Layer 2 of a small transformer language model trained on English Wikipedia (10 layers, counted from 0, width 128).
A neuron's activation on a vector x is GELU(weights . x), where the dot is the dot product.
The model reads these tokens: "vent" "ual" "ly" " over" "th" "re"

The vector x that enters this layer's MLP at each token. A number n stands for (n - 500) times 0.0066.
0 "vent": 574,665,646,439,492,493,404,676,143,572,588,513,615,641,711,571,384,664,181,449,533,589,464,558,489,766,511,503,454,696,331,433,437,295,701,395,470,682,686,98,396,199,697,239,420,550,456,269,330,609,662,574,599,504,390,422,371,298,567,217,325,418,574,529,623,490,839,490,560,440,631,736,354,422,446,576,221,314,602,729,638,511,600,816,363,467,232,450,577,696,661,313,555,642,608,592,584,403,401,641,617,527,729,362,331,605,512,420,613,606,418,657,653,408,332,256,737,238,345,455,466,248,529,444,732,468,518,422
1 "ual": 566,814,560,347,356,514,379,486,346,450,489,351,538,635,678,668,302,567,183,445,425,711,550,573,447,614,405,460,428,670,444,326,575,302,573,397,599,648,593,142,521,366,797,339,397,569,582,492,537,710,756,563,573,440,187,404,476,344,481,222,379,499,543,336,690,469,972,402,623,319,370,576,482,312,354,615,326,255,617,635,662,593,554,867,330,403,374,844,465,580,573,362,466,614,629,450,331,439,385,674,605,294,471,328,406,693,527,518,750,567,478,871,503,539,373,306,568,426,322,628,546,361,702,318,615,582,519,504
2 "ly": 401,816,603,336,426,591,461,350,454,530,384,433,564,680,755,691,237,648,118,369,444,693,616,741,549,694,319,423,369,681,409,326,508,411,667,352,579,565,553,168,417,287,635,242,443,599,544,413,478,569,673,575,484,447,258,636,541,313,607,222,444,549,543,399,678,428,849,481,679,394,361,648,361,478,518,580,292,188,638,701,573,499,474,663,442,342,293,730,597,602,714,368,391,800,667,550,368,338,399,623,642,315,500,468,431,654,441,630,670,432,538,792,609,558,366,239,569,243,271,590,467,350,633,472,585,672,523,401
3 " over": 347,690,561,383,355,535,458,494,275,324,517,423,482,648,690,618,264,567,249,439,438,664,517,600,536,738,398,494,431,568,510,425,459,353,680,405,777,519,638,288,553,380,740,312,496,618,519,456,423,570,725,648,496,367,409,582,613,339,520,199,417,472,550,388,645,510,903,595,675,469,638,698,461,461,383,558,368,238,528,630,720,527,486,758,457,456,24,654,549,738,560,457,428,702,548,323,371,303,331,674,655,356,580,197,441,630,545,522,613,420,380,766,653,484,339,300,696,188,163,595,634,177,514,631,662,548,437,496
4 "th": 401,872,624,498,412,588,451,530,180,359,431,497,524,693,659,598,245,698,218,515,520,758,533,508,405,744,361,520,493,687,508,454,412,396,760,422,551,625,571,365,755,238,752,302,456,675,547,533,452,667,624,437,476,378,257,596,665,266,616,277,328,599,585,408,615,408,860,397,643,296,483,657,341,317,473,587,447,291,714,619,682,539,471,716,308,468,250,664,476,606,676,387,548,721,437,386,305,288,344,592,577,383,583,528,423,551,590,494,601,582,286,732,609,436,483,170,606,305,198,506,495,306,651,389,644,628,359,397
5 "re": 285,675,479,277,515,562,473,588,301,378,431,421,611,654,673,613,394,519,63,481,571,745,635,528,597,772,345,516,362,575,545,373,503,446,724,386,467,589,606,291,589,342,648,321,424,593,496,469,461,520,666,370,416,395,185,433,598,300,555,173,473,494,476,373,670,446,805,577,749,291,540,474,451,323,552,660,361,236,538,642,726,515,491,697,445,462,286,756,469,740,724,311,499,767,542,624,194,373,348,645,559,461,659,345,413,585,646,499,620,529,413,822,625,581,448,290,510,132,283,531,673,331,638,462,732,661,424,457

Each question shows the input weights of one neuron of the MLP. A number n stands for (n - 500) times 0.0026.

n437: 490,469,554,542,542,510,413,663,458,634,311,646,254,379,544,547,433,699,610,458,225,522,537,178,426,748,513,409,549,548,524,330,392,420,381,402,521,356,766,417,367,367,480,521,489,473,372,243,568,531,447,389,486,637,500,383,363,601,510,455,462,654,476,465,482,574,646,556,699,530,440,332,479,371,618,449,523,761,473,531,325,411,683,325,489,417,753,623,497,631,585,710,594,452,429,654,605,478,420,620,487,608,503,444,398,592,342,400,462,605,441,380,737,490,507,467,440,536,518,650,461,567,354,720,453,529,432,658
On which token does it fire most, and how strongly? 0 "vent", at about 1.5

n96: 689,523,420,469,571,517,430,530,559,530,508,569,490,471,480,404,524,737,492,567,396,432,505,467,462,487,564,557,539,528,428,477,454,595,308,445,572,406,439,482,456,292,523,477,560,446,429,495,455,434,427,425,521,466,415,574,637,464,396,526,485,477,513,345,636,427,437,516,452,423,373,614,518,242,528,525,603,446,457,490,543,492,572,513,569,441,451,397,505,450,626,537,635,448,538,316,537,465,680,500,465,315,459,719,518,611,465,500,494,310,569,466,538,696,699,525,565,463,449,480,498,522,643,497,615,516,531,608
On which token does it fire most, and how strongly? 4 "th", at about 0.8

n366: 545,629,661,293,375,656,347,486,682,470,377,430,235,543,531,410,457,644,542,471,367,418,593,593,551,529,395,534,346,521,549,427,487,735,399,431,457,683,557,633,366,468,453,691,625,559,523,457,449,468,588,553,420,451,435,407,341,682,430,565,516,487,429,596,534,342,469,539,513,424,563,797,405,413,536,452,398,549,532,465,599,469,739,451,467,344,477,594,494,259,424,490,695,441,421,653,647,507,503,521,421,749,451,277,519,573,436,655,560,330,626,574,548,494,607,531,569,420,399,437,533,606,483,384,390,373,474,249
On which token does it fire most? 2 "ly"

n93: 567,343,450,425,486,466,634,311,680,349,580,564,576,528,386,593,531,673,416,481,325,411,541,384,505,632,464,569,550,518,691,546,347,549,527,682,483,573,427,285,522,497,492,601,569,563,422,470,513,460,406,582,424,404,299,378,613,485,626,497,541,533,543,636,562,445,532,500,494,389,555,508,456,607,658,268,386,544,436,660,446,381,568,448,522,623,489,485,458,503,420,541,503,564,553,482,518,446,460,436,556,503,595,539,455,581,458,505,739,404,495,512,511,542,560,435,368,508,383,441,350,631,357,546,463,471,645,489
On which token does it fire most, and how strongly? 2 "ly", at about 1.5

n116: 560,522,540,595,402,402,508,594,536,489,519,661,437,526,476,446,584,495,475,489,199,514,436,646,422,589,430,526,553,547,489,465,509,679,363,550,630,324,406,574,519,462,390,519,508,608,475,689,616,389,606,455,540,433,571,478,556,512,565,398,475,420,590,419,577,441,439,489,500,447,582,650,192,409,393,349,524,481,484,578,579,570,525,361,469,503,393,526,569,592,457,525,472,488,329,563,586,419,497,667,521,537,557,689,492,331,415,505,491,633,369,509,506,579,602,426,508,631,471,411,418,415,407,397,466,773,519,497
On which two tokens does it fire most, strongest first? 4 "th", 3 " over"

n81: 681,334,353,500,736,621,567,433,576,438,543,549,601,536,625,461,561,547,582,572,513,473,523,759,650,322,141,540,414,507,522,441,513,440,392,372,581,601,529,563,433,348,454,494,452,506,516,487,349,435,557,421,650,672,506,534,345,524,339,465,670,563,528,606,510,423,776,557,481,392,558,484,439,500,724,491,329,544,537,475,323,420,422,624,474,585,607,518,409,413,398,487,415,456,277,439,718,517,526,415,509,372,494,529,448,497,513,534,462,500,497,616,454,533,456,551,646,626,520,612,259,461,442,434,503,633,540,293
On which token does it fire most, and how strongly? 2 "ly", at about 1.1

n266: 583,466,477,545,519,430,487,539,552,622,490,548,451,453,439,465,593,472,381,503,516,549,456,508,543,492,495,484,590,536,526,567,261,530,349,577,516,522,648,432,487,469,335,581,450,445,399,487,543,467,242,424,500,539,682,474,432,514,559,354,414,487,616,527,430,500,695,521,492,589,503,350,384,350,383,337,465,445,551,454,431,392,518,487,567,518,482,478,633,479,395,468,529,547,351,447,732,593,582,665,538,557,556,513,602,537,672,596,560,492,487,557,629,460,382,430,605,460,459,418,478,708,393,554,492,619,508,360
On which token does it fire most? 0 "vent"

n133: 442,416,511,437,337,611,455,515,289,608,505,581,536,587,443,515,543,450,455,542,254,461,700,428,437,421,545,562,491,512,534,605,520,462,629,537,648,647,517,621,435,431,533,357,500,511,696,480,434,372,605,696,462,497,570,447,614,518,406,469,416,239,472,374,293,369,399,634,373,587,443,546,395,370,590,445,548,469,423,550,475,676,475,543,552,530,551,429,470,463,577,656,582,524,519,589,580,589,670,497,708,424,442,426,478,442,497,542,340,466,578,497,482,576,630,543,509,428,462,494,256,524,572,492,445,417,458,603
On which token does it fire most? 0 "vent"

n268: 487,634,503,401,503,536,527,525,541,577,651,510,544,421,624,357,507,490,470,375,314,294,511,263,608,507,503,613,456,507,395,613,353,507,592,456,559,611,315,416,538,533,461,564,493,648,435,340,487,580,439,559,420,534,560,724,568,583,444,449,574,592,329,363,483,616,393,681,303,385,354,694,486,413,551,493,506,595,493,229,367,683,500,514,490,574,524,698,406,552,592,313,500,651,490,613,478,440,546,701,461,545,592,674,641,693,552,450,522,235,436,372,500,610,321,442,816,667,616,413,525,227,510,330,350,561,480,470
On which two tokens does it fire most, strongest first? 2 "ly", 0 "vent"

n321: 554,470,481,475,698,581,459,610,486,438,566,559,570,618,571,461,533,500,516,600,514,343,589,465,487,637,459,554,615,506,587,519,441,474,537,566,332,430,534,503,563,649,511,508,470,357,556,401,657,626,385,400,295,462,541,562,490,406,524,394,570,522,694,599,539,387,437,712,300,425,445,564,289,531,603,468,430,505,423,527,556,514,297,577,475,450,530,434,448,564,542,525,271,488,460,693,366,600,449,356,479,475,551,500,566,531,475,451,473,470,403,488,369,437,516,445,785,536,636,424,404,450,466,508,458,534,454,427
On which three tokens does it fire most, strongest first? 0 "vent", 5 "re", 4 "th"

n190: 392,475,336,389,372,516,565,635,486,494,443,434,492,569,645,424,497,361,447,486,582,494,596,545,601,554,529,530,580,373,500,403,474,482,517,284,425,473,535,609,651,420,557,489,674,535,250,466,626,361,455,391,456,403,419,464,373,648,403,649,413,585,573,529,424,680,530,272,454,470,427,509,477,517,576,547,484,624,516,494,569,401,595,435,480,511,725,579,432,460,467,452,475,647,489,370,468,615,462,524,612,544,521,366,484,368,474,424,707,602,587,579,530,592,613,629,560,551,547,579,487,421,526,511,538,372,611,212
On which two tokens does it fire most, strongest first? 5 "re", 1 "ual"